Layer 12 of a small transformer language model trained on English Wikipedia (16 layers, counted from 0, width 96).
Take only the direct path to the model's output, skipping the later layers: a vector added to the residual stream pushes a token's score in proportion to its dot product with that token's output vector.

Output vectors of the tokens that the questions are about. A number n stands for n times 0.0049.
"type": 15 57 26 69 -77 56 -36 -45 -89 -36 -94 -45 -52 -150 -13 -68 32 39 -17 -39 -186 20 81 -83 -56 43 43 57 -130 11 -40 -39 71 0 -125 -70 -23 10 -31 86 86 -55 178 99 62 -61 50 -87 71 -15 29 -60 120 -70 8 -65 70 47 105 2 -135 67 25 -2 33 -15 96 -43 32 -113 14 95 -30 -160 -84 -35 22 -80 74 73 114 -61 -47 66 7 -22 -148 -136 61 -89 -8 -18 -88 79 -84 -71
" success": 3 -12 66 42 -21 -23 -98 32 -51 -99 11 -21 77 58 -17 -44 69 117 -18 -57 -16 -73 130 -10 -36 2 32 125 -26 -18 62 -57 -13 103 -28 -39 -41 40 -23 46 57 -37 20 5 44 7 109 36 53 20 -49 39 3 -78 24 -37 -2 119 64 57 -86 47 90 39 -11 -15 72 21 -24 87 43 46 61 5 -16 -44 -14 76 82 20 37 -74 -51 128 5 -31 -29 48 8 -36 -44 143 -85 -54 -51 -16
" guilty": -78 -18 147 11 -107 49 -31 92 86 -96 -52 2 25 77 -26 -120 -46 -22 4 -41 -173 -19 -14 -36 -169 170 -14 15 -112 -64 -67 -5 54 46 -47 -173 -14 32 56 69 21 -108 130 86 196 -68 -6 -21 88 223 34 -24 34 37 -95 -15 -40 136 70 -158 -43 51 127 0 60 92 163 -3 -125 -5 150 26 93 -97 -17 83 113 9 76 161 106 -59 32 -14 -24 -122 55 -11 90 -9 -78 98 -169 -40 -31 -74
"language": 94 -30 39 26 -21 -92 -198 11 -108 -13 -63 45 2 -74 -112 -129 -113 28 -44 -96 -173 -2 12 -129 -87 -7 -17 98 -77 -160 110 -22 -34 119 16 -116 2 105 99 67 58 -53 198 144 69 -47 82 -65 46 200 -102 50 71 13 7 34 -170 -6 125 83 -130 158 25 -58 -25 -46 28 83 37 116 78 54 60 -97 -102 -29 -6 45 153 -42 84 -118 -46 64 -58 -190 -111 -94 47 -92 -69 48 -172 17 0 33
"dor": 17 -10 78 -20 -46 -61 -122 152 111 40 -65 2 50 44 -59 -13 -104 -90 -21 -8 -70 -70 83 -57 -2 68 41 20 -7 33 92 16 69 169 -103 -12 -148 -35 48 72 32 -68 -31 -4 98 -27 88 -82 59 -52 40 -99 123 -38 -84 -5 -35 97 13 -113 -63 58 -16 -36 42 -11 32 23 20 -19 29 6 49 -92 -12 -73 97 -78 77 83 40 -55 -146 35 2 45 -91 38 105 -12 -2 -14 -118 -31 -15 -86
"ien": 45 -42 117 -29 -9 -16 -163 17 70 -113 -44 -41 39 -41 -62 -27 90 49 35 -33 -38 -49 81 -77 43 -41 -43 48 42 -158 76 70 54 -56 -56 -64 -100 -64 -72 14 90 -8 40 -22 118 -51 60 -44 -16 66 -126 -64 60 -16 -56 -63 68 76 140 90 12 20 -16 -46 -25 -26 66 30 -117 -92 -84 69 66 -75 -14 -31 -24 -43 14 52 78 -47 16 120 -66 -65 -20 5 14 -60 -119 75 -225 -73 -12 -93
"century": -64 76 186 -12 -89 -128 -123 -94 0 -31 -68 64 -184 -192 -54 -71 -47 131 7 -147 -182 -69 18 -111 -53 -9 -21 82 -149 -106 101 12 43 80 -19 -168 -122 166 75 38 69 -25 155 107 -63 13 11 -103 -17 58 -88 -30 93 101 -126 -49 -84 18 273 130 -120 143 15 140 -8 -17 74 4 58 94 -63 201 145 9 -131 -113 107 -73 109 -31 54 -78 -48 181 -33 -20 -123 -119 87 -111 -108 128 -256 -44 8 -98
"Species": 11 105 10 68 -39 -3 -75 218 104 -99 -126 96 -219 -78 -40 0 -78 85 29 -125 9 9 -114 -94 -37 30 19 42 -3 -141 -21 -27 130 248 -75 -12 -13 59 -80 148 36 17 64 114 45 -33 -17 -83 137 6 -104 -99 81 -26 -60 93 -26 20 75 133 -72 49 55 -58 -47 -146 -10 124 67 103 -13 22 182 -204 -57 -29 205 99 148 101 46 -29 49 146 117 31 -29 -103 75 -168 -52 -89 -301 -25 -77 -58
" lawsuit": -13 83 110 50 -95 -75 -85 -25 84 -60 -26 -75 -36 -38 -44 -51 -133 43 5 -93 -32 -29 56 -26 -91 141 10 51 -62 -109 -30 -85 30 -39 -29 -100 90 34 112 31 -18 -79 27 19 81 -7 37 -9 75 115 -135 -89 47 -5 31 -99 -68 185 85 -42 46 33 88 14 -20 35 121 116 -38 -52 45 60 13 -4 -83 26 -16 40 85 88 127 -125 -36 96 -93 -104 -37 -19 21 -95 -31 56 -190 -99 -76 8
"s": -95 -86 32 77 75 12 -63 -48 -89 116 0 5 118 55 113 106 0 -49 -84 26 98 -69 65 62 76 91 -17 -47 53 48 -29 -73 -42 -63 -74 -20 59 107 -24 20 -48 12 -79 6 -86 -16 7 70 -59 -69 52 52 -51 72 71 105 37 -52 -40 -27 49 -32 -84 -112 40 49 5 -119 107 78 2 -51 -6 -6 -39 80 -40 81 89 -55 -41 58 -54 -105 -27 30 -27 34 -30 -7 47 -54 56 65 -19 71
" attention": 4 38 -5 36 -144 -44 -111 22 27 -50 -3 -21 8 64 -49 -151 61 115 -33 -59 -76 -64 92 -31 -102 78 126 63 -39 -46 33 -59 81 32 -40 -140 -151 40 35 160 110 -21 98 12 87 4 96 -32 174 0 -16 5 39 -23 -19 6 7 134 69 -57 79 -70 94 20 133 -135 17 75 -129 47 89 91 154 -52 -92 21 18 81 102 93 57 -66 -19 47 -14 -133 -65 33 7 -8 -9 136 -215 56 -103 -154
"view": 106 -10 -10 26 9 -65 -44 -53 -57 44 -51 19 -91 -57 -24 -165 -113 12 71 -49 -65 6 30 -58 -79 10 -52 38 -57 -90 141 -86 36 127 -35 -51 -21 13 -11 71 44 -199 20 126 70 55 -12 -32 -37 26 -21 -9 49 -51 19 6 61 102 43 -13 -5 -54 73 -183 -120 -165 67 -37 0 12 76 57 68 44 -20 -133 48 15 111 11 65 25 5 107 -43 -18 -87 92 55 -52 8 46 -106 -22 73 -2
" females": -51 -37 132 137 27 -98 6 -36 -16 -120 -49 41 -76 -150 52 -47 -51 103 -132 -126 -40 39 -5 -72 -21 114 9 -18 -106 9 63 -14 -97 68 -71 28 -46 98 58 85 74 -53 141 46 42 47 3 -30 41 77 -15 -94 145 47 -84 -59 -117 -58 -84 51 -86 104 186 127 90 55 59 161 65 -35 -9 21 101 -142 -45 -50 51 45 82 13 204 25 111 49 36 -57 18 -50 45 68 -180 -49 -232 -73 -113 -127
" абы": 71 115 256 98 -160 -198 -237 140 -30 -358 -406 -106 -68 -191 -285 -232 -153 124 -27 -292 -283 -46 6 -385 -232 193 70 127 -304 -310 161 -165 213 372 -278 -142 -220 84 186 184 189 -149 190 289 228 -36 229 -221 403 368 -217 -271 131 -20 -218 38 -80 315 261 42 -100 74 479 85 -90 -159 263 397 160 -53 119 98 192 -216 -176 -273 306 117 347 161 440 -145 -5 220 -215 -100 -216 -75 273 -164 -281 305 -468 -187 -170 -289
"ency": -47 4 120 -102 38 42 -103 -34 31 -6 -122 55 -170 49 -33 -10 -20 -104 10 -32 -38 -129 127 -48 -61 22 117 86 14 -78 -57 61 64 119 -52 -50 -35 131 98 -112 100 -52 118 -39 51 -43 30 -50 -45 37 -48 8 -32 31 -34 25 -38 162 10 71 99 22 64 140 -119 46 17 -21 -108 -98 94 73 49 -45 -67 139 69 139 86 62 106 -111 -21 -53 48 -77 -74 47 121 34 -74 3 -140 87 52 38
"ated": 44 -7 123 -86 -50 -124 -136 -27 81 -103 -42 14 45 74 -32 76 -25 -107 74 -21 -92 8 26 -53 -69 57 -65 173 0 -21 -80 118 25 37 -63 4 -12 -26 -69 9 -54 -73 -96 83 51 -7 32 -35 -53 -73 -8 14 -102 0 -17 133 -51 102 35 167 13 -88 24 79 -77 -85 99 35 -122 -34 36 8 78 -39 -17 116 118 -50 138 69 47 70 -22 68 -29 -72 -63 -58 24 84 -54 -7 36 -124 11 51
" тэ": 73 102 240 104 -154 -203 -252 135 -20 -324 -393 -102 -71 -190 -290 -218 -154 103 -26 -294 -293 -49 -6 -372 -237 192 79 122 -287 -299 150 -153 186 337 -287 -138 -235 96 180 190 201 -138 184 267 227 -15 228 -198 390 369 -215 -287 127 -10 -216 21 -77 304 246 41 -92 61 454 72 -87 -159 269 339 154 -39 126 101 198 -220 -155 -270 270 129 342 168 418 -134 0 191 -185 -91 -220 -94 240 -163 -293 274 -443 -169 -148 -268
" сэ": 60 103 229 96 -199 -212 -262 132 -10 -290 -411 -93 -56 -204 -237 -202 -150 92 -18 -292 -316 -50 11 -346 -240 160 74 116 -340 -303 146 -161 221 319 -272 -127 -254 93 167 186 178 -152 199 289 209 -35 175 -237 370 307 -224 -284 82 -5 -235 32 -84 315 236 31 -72 87 459 89 -93 -172 315 358 161 -51 149 125 194 -193 -172 -307 254 109 325 188 430 -142 5 176 -135 -98 -178 -84 261 -186 -311 340 -448 -206 -155 -300
" =": -3 -18 7 0 84 0 -10 -5 -81 44 4 -108 -127 4 -187 -60 -49 -60 -24 13 -19 99 -7 -93 -42 7 -17 -59 -32 -24 15 -23 47 -34 -54 57 137 -22 122 -14 -29 12 -2 -36 -26 -18 139 -72 -32 -9 -38 13 10 16 -132 -45 0 -87 56 66 -64 92 103 -60 -32 51 -47 -57 2 69 3 15 -31 -53 -5 -37 68 52 60 10 97 -60 43 -33 -10 -6 78 19 22 69 -123 -86 0 110 100 -196
"шъу": 70 115 263 98 -165 -198 -237 140 -30 -350 -406 -106 -63 -191 -285 -232 -160 124 -27 -292 -277 -46 0 -385 -232 193 70 126 -304 -310 161 -164 213 371 -278 -148 -220 89 186 177 189 -149 190 283 228 -36 229 -221 395 368 -217 -270 131 -20 -218 38 -80 315 261 42 -100 68 479 85 -90 -159 263 389 165 -47 125 104 192 -209 -176 -273 306 123 347 161 447 -139 -5 220 -209 -100 -216 -75 273 -164 -288 305 -468 -187 -170 -283
"cha": -38 19 18 20 -3 -33 -6 32 -71 80 -76 -83 -18 23 -57 -24 48 49 15 -1 -7 -36 19 -55 -15 25 -78 -6 -18 57 -4 -9 -7 85 -102 -39 3 21 60 81 94 -16 -34 39 -70 10 39 -38 86 -12 20 -2 49 70 78 -42 23 -64 134 -28 45 -21 -12 -77 -90 -78 42 -12 -25 -45 34 -61 -11 -31 48 -20 -27 116 60 -33 91 -19 39 29 -36 -40 65 -46 93 -65 44 64 -68 -58 -3 -10
"ct": -57 -55 149 -66 -62 17 -57 6 -45 15 -134 -43 -55 -27 17 -13 -52 60 49 -12 -3 41 120 -29 -157 -98 -55 87 -31 -38 -7 -2 114 94 60 34 -13 -78 15 52 23 -142 -33 42 -3 105 72 -135 59 50 9 41 88 211 4 34 -101 44 -81 181 8 31 34 18 45 161 23 109 154 -27 -63 -16 0 -149 44 -42 135 17 76 109 61 63 -6 29 35 -75 -126 23 116 -117 -104 -113 -81 -41 43 39
"ful": 117 65 -22 -21 110 -145 116 -27 109 29 14 -61 13 -140 3 32 7 -10 22 8 49 -26 29 -66 -112 16 2 68 13 45 -69 -89 -28 90 -131 -156 10 24 -45 -4 37 -24 39 44 129 -16 73 -35 62 -31 -72 -16 -17 -40 -2 156 4 166 87 -152 59 -9 55 22 -17 12 92 11 23 -98 95 4 76 13 -64 -5 -5 -151 114 50 117 92 3 43 -84 19 40 -53 142 -7 -21 124 -161 -16 -8 -19
"tory": 2 68 56 -48 -235 -79 -179 -10 -21 3 -192 -32 -105 2 -110 17 -63 -2 37 -72 47 -111 66 -5 -23 22 -35 87 -82 -34 65 62 13 -57 -102 -28 15 6 -36 5 59 -23 -124 2 -83 88 105 -81 67 -15 2 -212 -101 -23 55 53 -82 -57 -30 -32 18 52 48 118 86 -86 39 144 -120 -37 -2 59 24 -14 -80 26 13 -27 125 30 145 -50 -68 46 -32 -99 -47 85 -2 146 -92 -3 -240 -73 -4 -4
"edited": 62 126 185 39 -86 -74 -49 83 49 -9 -106 24 -8 -104 -151 21 -136 54 -9 -41 -105 53 -82 -124 -164 75 -59 131 -87 -54 -71 -87 67 152 -10 25 -25 147 -58 127 47 -30 10 126 121 39 -29 6 -24 -164 -63 87 -7 -40 18 -45 -222 -37 96 21 32 -71 8 11 -82 -102 -6 184 -90 16 85 7 126 -62 -87 22 -5 22 116 79 37 -11 -26 53 -89 -5 -84 -80 50 72 -98 145 -192 -63 -11 -17
"st": -16 -45 32 25 -32 -41 15 -15 7 38 -32 83 -10 -47 -18 -9 65 -94 77 -10 17 -25 163 -34 2 -65 -25 -42 -41 97 8 7 -39 85 -49 10 51 91 -70 59 -35 -130 7 -65 -74 71 46 32 73 44 71 -33 -49 63 33 -2 -38 54 88 -42 24 -4 -47 -112 -19 -10 -25 -120 8 -70 -105 94 90 -24 42 -103 13 56 38 -54 8 89 15 -11 -20 -56 -80 57 -12 -36 68 26 76 -15 69 31

Each question shows what one neuron of this layer's MLP adds at an activation of 1. A number n stands for n times 0.0011.

n141: 150 -163 83 -48 -1 -159 -42 226 -36 -161 -68 151 -1 -190 -25 75 14 37 -48 110 -6 134 21 -2 60 152 -75 -214 -26 73 -56 -3 60 279 -159 87 49 -55 1 -97 88 -201 54 -8 -34 -17 125 -204 -139 -4 138 -99 111 -87 39 -40 -24 43 -94 -117 147 -68 -218 -149 24 74 -120 0 -39 -96 3 36 153 -9 -58 91 -44 -113 -81 264 115 -70 -224 16 -3 27 -3 47 111 137 95 19 36 18 -198 105
Pushed down most: "century"

n117: -116 120 14 -12 -1 53 -122 -274 -27 20 27 -59 74 99 -32 -36 -82 -8 161 -59 -98 50 -60 126 -39 -80 32 -33 188 48 -160 189 146 -13 -102 29 60 -115 -33 40 -50 121 -110 174 -37 72 -246 99 -177 -130 6 -76 -30 156 29 -46 -151 158 61 129 -156 -84 61 -67 46 81 -15 60 2 -63 50 -107 -150 -37 50 173 -93 25 20 44 -58 54 -6 123 -214 -18 -40 -73 132 32 -21 45 173 -8 95 -48
Which of these tokens does it push up most? "ated"

n247: 107 -75 -112 69 -86 -6 96 -119 80 36 36 42 -30 -164 63 -327 226 -159 11 196 42 168 -12 178 -117 -89 80 -13 -142 50 -36 57 -125 8 -32 -210 90 -99 7 -115 14 -56 -16 47 42 -86 -159 -10 107 27 164 36 -14 -146 -129 47 5 131 20 -111 23 -22 -26 154 106 46 141 -65 -143 -199 114 -46 -87 63 -7 -57 40 0 -66 -76 69 102 -175 62 12 -51 17 43 -59 13 64 140 11 22 -148 -26
Pushed down most: "Species"

n186: -68 -154 -59 106 -70 -26 -127 84 33 111 395 65 -61 -141 -59 -144 -5 -56 51 6 60 10 -30 140 -35 -88 -12 -48 102 115 57 75 111 -14 29 -17 -47 -67 -95 -114 47 -14 -104 69 10 15 -71 -191 72 -88 97 45 -6 125 5 162 7 -86 -11 1 -9 124 35 34 -25 -38 28 -80 -66 232 -27 -76 55 -260 -53 -108 140 0 -58 -56 25 33 87 242 -121 -18 24 39 62 234 -129 -24 -180 150 21 -183
Pushed down most: " lawsuit"

n216: 36 78 -32 -2 -43 -197 -36 58 -32 -45 343 -8 79 -107 42 103 -351 -17 -21 24 -121 147 -164 420 -43 -120 -36 -98 -85 175 -173 130 -72 -1 50 -166 139 71 91 120 -58 -15 -34 92 78 128 13 -143 10 106 75 85 -5 0 41 -83 59 28 46 -148 -43 -73 -80 45 6 -98 -119 45 -8 46 36 -120 -68 -90 -30 -44 -78 46 63 112 161 7 -52 65 2 -59 -12 -83 -23 16 -95 -57 -55 -29 -84 35
Pushed down most: "ency"

n36: -87 3 196 101 49 15 27 84 67 92 -80 117 137 100 87 74 -39 -77 -34 -164 -61 -91 97 124 -166 88 165 -67 68 27 -97 54 37 90 -61 -124 13 -8 14 -26 -134 5 36 96 -48 -6 -37 98 69 -55 48 -20 -91 -52 -212 -33 -82 217 -18 19 87 7 -74 131 -233 168 -37 -66 -168 -59 -202 124 -142 -17 43 210 84 -57 117 277 128 53 84 -189 75 -117 -206 -13 -52 -22 81 -157 -113 -84 7 -26
Which three tokens does it push up most, strongest first? "ency", " guilty", "ated"

n91: -46 89 -47 38 123 64 52 102 42 -107 4 -149 -35 114 -72 65 -51 -88 87 -5 -158 -2 -178 305 41 42 6 100 52 -105 16 61 -132 87 -59 -23 248 110 4 -60 -77 -179 113 -55 60 -100 -31 -141 -28 -61 -81 -129 -33 -124 123 12 21 63 -74 43 -334 -4 66 42 22 -25 -108 51 187 -9 -19 -73 31 -37 38 -36 -58 18 17 -84 33 13 -29 -140 -236 81 -57 -297 -26 -77 -18 -98 121 209 87 89
Pushed down most: " attention"

n243: -39 95 -1 -13 -124 -33 -22 -145 18 -101 -322 -113 9 -59 -227 84 -92 -110 -6 -19 52 90 -41 -448 0 38 -173 36 -17 112 -115 166 11 -13 -108 -148 3 44 182 -45 29 -46 55 -87 113 105 -55 -193 17 -66 54 -91 -9 7 122 50 -89 -88 128 41 90 -79 125 -195 -30 -107 -111 -151 -59 23 -246 80 11 16 168 77 36 10 99 -157 21 -5 -273 42 51 152 69 -68 31 89 67 7 -104 99 77 40
Pushed down most: " success"

n125: 159 -139 -22 3 -106 75 190 -97 -150 83 53 -131 -19 174 102 -3 3 -57 -93 208 60 44 54 14 73 235 32 -159 -181 -22 -199 26 -35 86 144 147 -10 -113 146 -18 76 17 -40 -61 -103 34 92 -47 87 -17 79 114 -60 147 53 93 -2 6 -74 -167 91 -24 57 -11 144 57 255 137 62 10 21 -48 -244 86 55 -129 -167 -74 14 -150 22 9 -111 -85 55 41 -185 -72 14 113 139 -161 69 96 3 -40
Which of these tokens does it push up most? "s"

n12: -123 -48 -124 40 -143 42 -142 51 -96 37 28 49 -179 -5 -83 31 -25 -17 187 151 -66 110 62 125 75 68 -41 183 67 125 57 5 -220 11 -79 -109 126 151 -107 -69 29 28 -88 -114 -40 135 7 -27 -53 -37 -22 90 -36 90 -20 184 78 -3 78 -141 248 143 -39 -63 -136 -12 -26 -26 17 -4 107 -170 2 -98 -46 -3 12 -98 22 166 47 138 33 116 -144 -72 -205 39 -51 182 87 182 -68 -51 17 145
Which of these tokens does it push up most? "tory"

n221: -39 -19 21 -48 -120 71 -161 -32 -143 -31 -99 -13 -22 -31 -106 -79 -87 64 109 -317 -70 -81 8 -438 104 14 -121 -19 57 -28 -101 155 -122 8 87 -77 -70 20 125 -29 -9 24 -3 58 146 238 -37 89 -57 188 59 -10 107 82 -18 -123 27 -46 109 -57 69 -68 -39 1 -47 8 -27 -192 -9 -28 46 -66 -70 -42 33 221 -20 -29 38 -226 -42 169 17 95 -114 152 -117 49 -100 154 -32 128 143 -9 91 45
Pushed down most: "Species"

n31: 50 -34 -83 164 103 -185 98 -146 20 -20 -75 54 112 -24 17 -87 69 -135 6 -293 -139 11 -48 -162 259 -54 1 -7 149 -143 -62 223 -40 101 123 33 -88 -12 37 -37 77 3 -63 35 48 -163 97 -3 -78 95 137 -40 11 -58 -109 83 -114 25 140 -19 -117 22 207 -45 141 1 -20 -3 18 -134 -128 -165 -122 -23 -14 296 2 -132 75 16 -51 -18 -88 -193 -66 30 53 -2 66 48 -110 -78 169 116 -29 12
Which two tokens does it push up most, strongest first? "ated", "language"

n131: -26 56 5 64 70 -12 31 -7 -19 -127 -216 98 0 130 -62 99 -12 -77 55 -189 45 -143 23 -294 116 50 51 125 -119 17 -23 116 252 60 83 -15 55 87 -131 3 123 -55 38 45 67 76 -73 -128 -3 32 50 33 16 16 -3 22 141 -71 -163 -63 72 -246 170 0 -163 74 34 -73 -131 -7 102 3 20 -63 28 101 -12 66 53 3 112 88 177 44 61 -25 28 176 -14 57 210 -195 126 89 -9 14
Which of these tokens does it push up most? "ency"

n139: -85 -97 -183 -43 -62 209 6 125 -52 39 74 55 95 -59 -19 -29 2 -204 80 -118 -49 -39 -27 289 118 75 83 59 68 -24 -59 -104 1 -52 183 155 55 83 26 66 91 -44 34 -106 42 -31 126 38 -72 171 96 -20 225 -35 28 -115 -67 209 -76 14 -73 -64 141 -42 -3 -58 -127 -8 -18 -17 -225 -170 -109 -29 33 -74 -68 79 13 7 -137 -62 101 -56 -55 -7 -89 23 50 -77 121 68 56 94 178 209
Which two tokens does it push up most, strongest first? "st", "s"

n250: -38 43 47 -44 126 -114 147 60 -136 17 35 2 -149 69 -54 -31 -43 -128 171 15 -96 -7 -131 -67 -161 22 128 -3 -130 153 172 -27 -59 -37 11 59 -220 -5 2 91 13 95 25 -128 27 -43 -18 -26 67 100 65 1 -199 -73 -9 117 63 108 -65 17 114 64 -113 -64 -128 57 -24 -15 36 -112 -74 12 10 88 -67 138 50 130 -361 -43 211 174 267 41 -40 -33 -375 68 -53 -1 -58 -50 163 136 10 11
Which two tokens does it push up most, strongest first? "st", "ency"

n6: -154 45 -56 -46 250 133 116 -90 -31 91 76 146 -5 22 -73 -155 -7 34 -23 -24 61 -60 65 -31 -48 -73 -119 -67 5 119 -50 90 108 33 21 4 -220 33 7 -156 -62 114 200 40 73 2 -86 59 2 17 -126 99 -272 -16 -99 -65 103 30 69 -25 121 188 -17 116 -137 17 -123 -25 14 -2 -67 4 4 122 -12 14 28 -58 -59 128 -91 -231 79 -128 105 90 9 76 -69 -3 -37 239 17 73 -48 158
Which of these tokens does it push up most? "ency"

n29: -137 13 -23 -64 36 96 -66 -74 108 1 85 154 2 -23 -55 -96 -122 -57 127 131 61 -3 35 61 149 -63 -104 -32 138 -194 113 92 34 -95 -21 21 -42 -103 -71 -127 -77 182 16 -31 70 11 -37 -56 -112 129 -185 12 -28 9 143 -186 -57 74 249 200 -76 -29 -150 -24 -26 -102 -2 115 160 88 -64 -63 187 -75 53 -107 -84 81 10 -105 -71 -53 8 -27 -124 -146 132 97 -184 -10 23 -2 -9 -63 168 -73
Which of these tokens does it push up most? "ien"

n196: -147 -33 46 32 -84 -104 -24 -48 252 -26 56 -12 -38 -47 195 58 94 33 -139 15 -13 154 -13 20 -63 -72 0 -58 49 67 -49 -26 -9 -99 57 147 -183 134 49 45 -35 -46 -49 102 -82 147 -48 -64 66 117 -2 -9 272 70 15 -27 -33 142 -14 -62 -105 -81 8 -171 16 155 28 61 78 -155 -166 86 58 -22 3 -64 155 171 -12 -71 14 169 -37 164 -127 154 77 40 -128 -99 -11 -187 34 -171 -133 -25
Pushed down most: "ency"

n205: -85 -113 106 -164 20 -68 -36 -94 -62 14 -9 -9 -50 -102 144 6 41 -65 -3 119 -149 34 123 -189 17 -83 31 -104 4 28 120 50 -93 142 -25 -30 -166 -150 -51 100 -71 -209 176 -41 -30 -89 -43 32 25 -122 287 69 79 80 38 -19 93 -28 -29 -164 -26 99 25 67 75 91 -27 21 115 -161 -80 42 20 -16 30 -75 -124 14 133 66 42 -216 3 173 -72 -6 -97 124 0 -132 135 -86 -125 142 -2 23
Which of these tokens does it push up most? "type"

n83: 203 -28 -175 -30 124 22 -223 -91 -8 53 105 -57 -22 -160 72 -76 -149 -101 -106 -141 9 -136 95 -137 -18 -69 -62 158 63 23 26 -27 116 -120 98 43 -32 -13 -42 213 6 -175 -25 82 145 50 -94 -81 12 10 166 102 -144 -53 -21 -86 -105 37 -14 -73 -76 -54 -40 76 -12 -12 182 112 -75 -26 100 137 152 237 -109 -57 57 -150 -114 39 -128 -8 24 110 130 27 -178 6 -49 62 -47 -80 109 44 280 32
Pushed down most: "cha"

n133: 70 -30 124 194 177 338 50 152 -41 -148 41 -90 89 132 63 80 -288 149 186 183 -66 -35 134 -80 -84 -195 -2 -4 -64 23 72 -58 -49 -52 77 -6 44 34 -138 73 81 279 97 -111 78 -33 11 -72 13 -93 24 -42 26 -9 -10 -32 120 46 194 -24 -130 132 10 -13 -125 56 139 201 -101 2 -31 -31 -178 -165 74 136 -17 -227 10 170 70 -102 -10 -193 137 155 -110 45 -187 -38 -11 -44 -65 -103 35 150
Which of these tokens does it push up most? "type"

n99: 8 74 -93 -19 22 -118 -7 164 -51 8 179 137 150 -96 68 107 32 -22 71 196 -35 85 4 70 54 45 -10 -300 62 -14 90 114 88 -152 128 -10 -161 44 -61 -7 168 21 -185 60 24 146 133 -97 47 157 50 -81 32 7 -31 -47 20 -139 4 44 223 -94 54 107 -100 -20 22 -74 -36 -107 34 -107 -11 47 -11 1 -114 -69 -270 53 62 36 155 -21 -142 -27 -67 -41 56 3 131 70 27 -203 -75 -182
Which two tokens does it push up most, strongest first? "ien", "cha"

n249: -30 -97 53 128 27 69 -59 71 -37 21 84 -34 236 239 98 -53 94 -59 41 -62 26 -80 70 38 -122 -4 -22 -82 -96 -2 -60 69 -106 -3 -109 -85 79 147 73 39 -32 5 33 170 -72 143 23 -4 -122 -61 142 -51 -22 138 134 -151 -2 -97 195 -1 13 16 19 -67 -20 50 -7 -164 20 129 -129 -34 65 43 21 3 -49 86 114 73 41 134 43 153 -107 122 -40 -83 238 149 178 66 102 -9 21 164
Which of these tokens does it push up most? "s"

n208: -41 -20 87 155 170 -25 -98 100 -125 179 204 -50 10 -65 -87 246 -73 -132 -12 233 -15 -22 91 146 12 21 -33 -208 -4 14 45 8 -170 93 -92 -185 -86 76 -43 -64 -42 -28 -36 85 -47 139 20 111 -45 159 38 -214 -26 67 13 26 114 65 -79 115 123 -2 35 -28 73 -77 157 -39 60 -34 15 160 146 138 41 15 120 31 202 -100 -101 25 -39 -136 8 -79 -53 -147 -157 53 -147 -9 -64 38 200 189
Which two tokens does it push up most, strongest first? "s", "st"

n121: -98 -174 -54 -128 -35 -23 9 24 -26 -30 -82 -82 83 42 -126 -156 -65 280 -7 67 -37 15 -96 -209 17 109 63 -43 57 161 49 159 143 3 193 16 -24 -138 -114 44 4 -153 -141 -115 -127 104 -15 7 -5 -12 -89 55 78 94 -4 131 63 -69 8 -54 44 110 -8 68 169 -59 -14 -59 59 -28 -66 -1 113 -118 208 -90 -97 149 -77 255 -253 258 -136 36 13 80 -77 -51 157 8 -165 86 -97 211 -27 26
Which of these tokens does it push up most? "ct"

n129: -91 106 -242 237 29 169 103 -10 63 49 16 -19 40 -195 58 -195 12 60 130 -93 67 57 6 -53 -48 58 138 239 43 7 -30 109 -16 -129 -4 209 -114 -174 268 -95 -96 20 -74 -104 41 -83 -34 65 -188 -44 -75 -74 -31 55 49 75 -25 -15 120 -40 50 4 -221 -31 -66 -49 144 -64 9 14 -144 75 49 106 -110 246 -124 39 119 -31 62 90 -124 188 -215 -39 8 4 -108 -125 35 50 -141 23 16 15
Which of these tokens does it push up most? " lawsuit"

n80: 245 14 42 -70 -55 40 -152 -52 -45 12 11 83 -51 -208 -100 -208 -88 -43 -37 191 192 -56 54 136 70 -102 -150 -18 118 -12 -47 -34 41 -17 -53 -41 -18 -10 -20 22 111 80 -185 60 -10 94 42 27 59 -47 -18 68 53 161 11 110 -65 38 209 106 -60 36 43 -109 104 89 21 213 -66 -74 -15 -100 86 20 -54 -108 -22 66 30 -89 229 -34 -67 -93 62 30 -161 -96 -15 -71 -254 165 -6 222 39 -27
Pushed down most: " guilty"

n244: 78 28 -95 72 -28 91 -88 -93 -124 89 48 95 137 -81 167 -51 -91 -89 164 -73 -245 -39 -36 51 -159 11 -276 78 -27 -23 48 -202 -13 -150 27 0 -2 -33 -195 26 -63 -122 -107 -20 -152 -77 -127 30 -63 101 -41 122 -28 -41 -30 -113 85 86 -38 196 61 115 -37 28 193 -21 97 -19 -9 -168 -219 89 92 201 -141 41 -141 148 166 -57 9 -33 154 130 -14 -21 212 78 206 -112 -115 -153 95 -107 -46 -142
Which of these tokens does it push up most? "view"

n159: -123 -201 112 -42 -15 19 -235 -20 59 127 41 -117 -146 59 -98 46 -21 205 8 -40 -98 -73 -9 -84 -88 -32 -129 189 -101 44 66 -185 -132 132 -11 47 -8 1 87 -39 172 43 68 67 32 -38 -41 -148 -51 66 43 -98 -53 83 -89 -96 83 -41 81 246 -22 -86 -79 5 106 -94 123 38 17 140 -137 8 -62 78 -114 -103 60 103 -81 33 -129 -179 257 -69 -70 103 6 -36 44 32 -99 -42 263 83 -87 -158
Pushed down most: "ful"

n57: -39 -153 -82 4 -49 56 4 9 -27 130 191 -152 -60 -66 -190 -171 34 198 -136 257 -53 -102 -64 -38 248 -38 -23 104 -22 51 68 -25 18 59 7 48 -55 56 38 24 76 77 122 -224 171 -12 -44 131 98 54 64 -16 -39 -111 96 -158 -130 17 -160 -60 76 -12 25 65 159 -62 -28 26 -240 -38 64 -85 76 143 -114 -16 66 164 -189 70 6 -116 -37 -183 110 -130 35 101 -25 14 65 -90 -131 -11 -104 32
Which of these tokens does it push up most? " attention"

n215: -132 27 50 -84 50 168 -31 -159 50 178 -45 50 98 58 44 -60 -45 -8 58 99 -8 -155 -158 61 14 47 50 119 -188 118 -41 51 123 -175 -6 -56 36 -15 -72 -29 -30 207 81 -90 -79 -34 42 110 60 36 -68 -14 34 61 153 3 -24 94 -246 -157 -106 -28 331 -168 -1 -93 204 -60 40 76 39 -43 2 67 137 41 -21 -153 171 -186 105 126 98 0 80 -54 -111 -64 164 -121 -194 -190 128 -39 57 -61
Which of these tokens does it push up most? "s"

n189: -11 27 179 -19 -7 -172 -118 248 -31 -65 165 57 -38 -18 76 85 -119 -57 33 128 98 16 -254 76 -20 -24 -156 -10 -89 16 -21 -54 15 -83 -220 245 -101 -78 -123 -97 -3 -2 -101 34 -85 46 -101 126 -33 -233 -248 -44 -13 -75 50 76 -52 -77 162 13 11 -28 -46 119 -15 -13 -28 -67 -39 -34 -2 49 80 -28 -48 77 -61 46 25 84 -49 135 105 5 -36 -162 21 149 -144 4 -168 99 -88 -106 -160 95
Pushed down most: "type"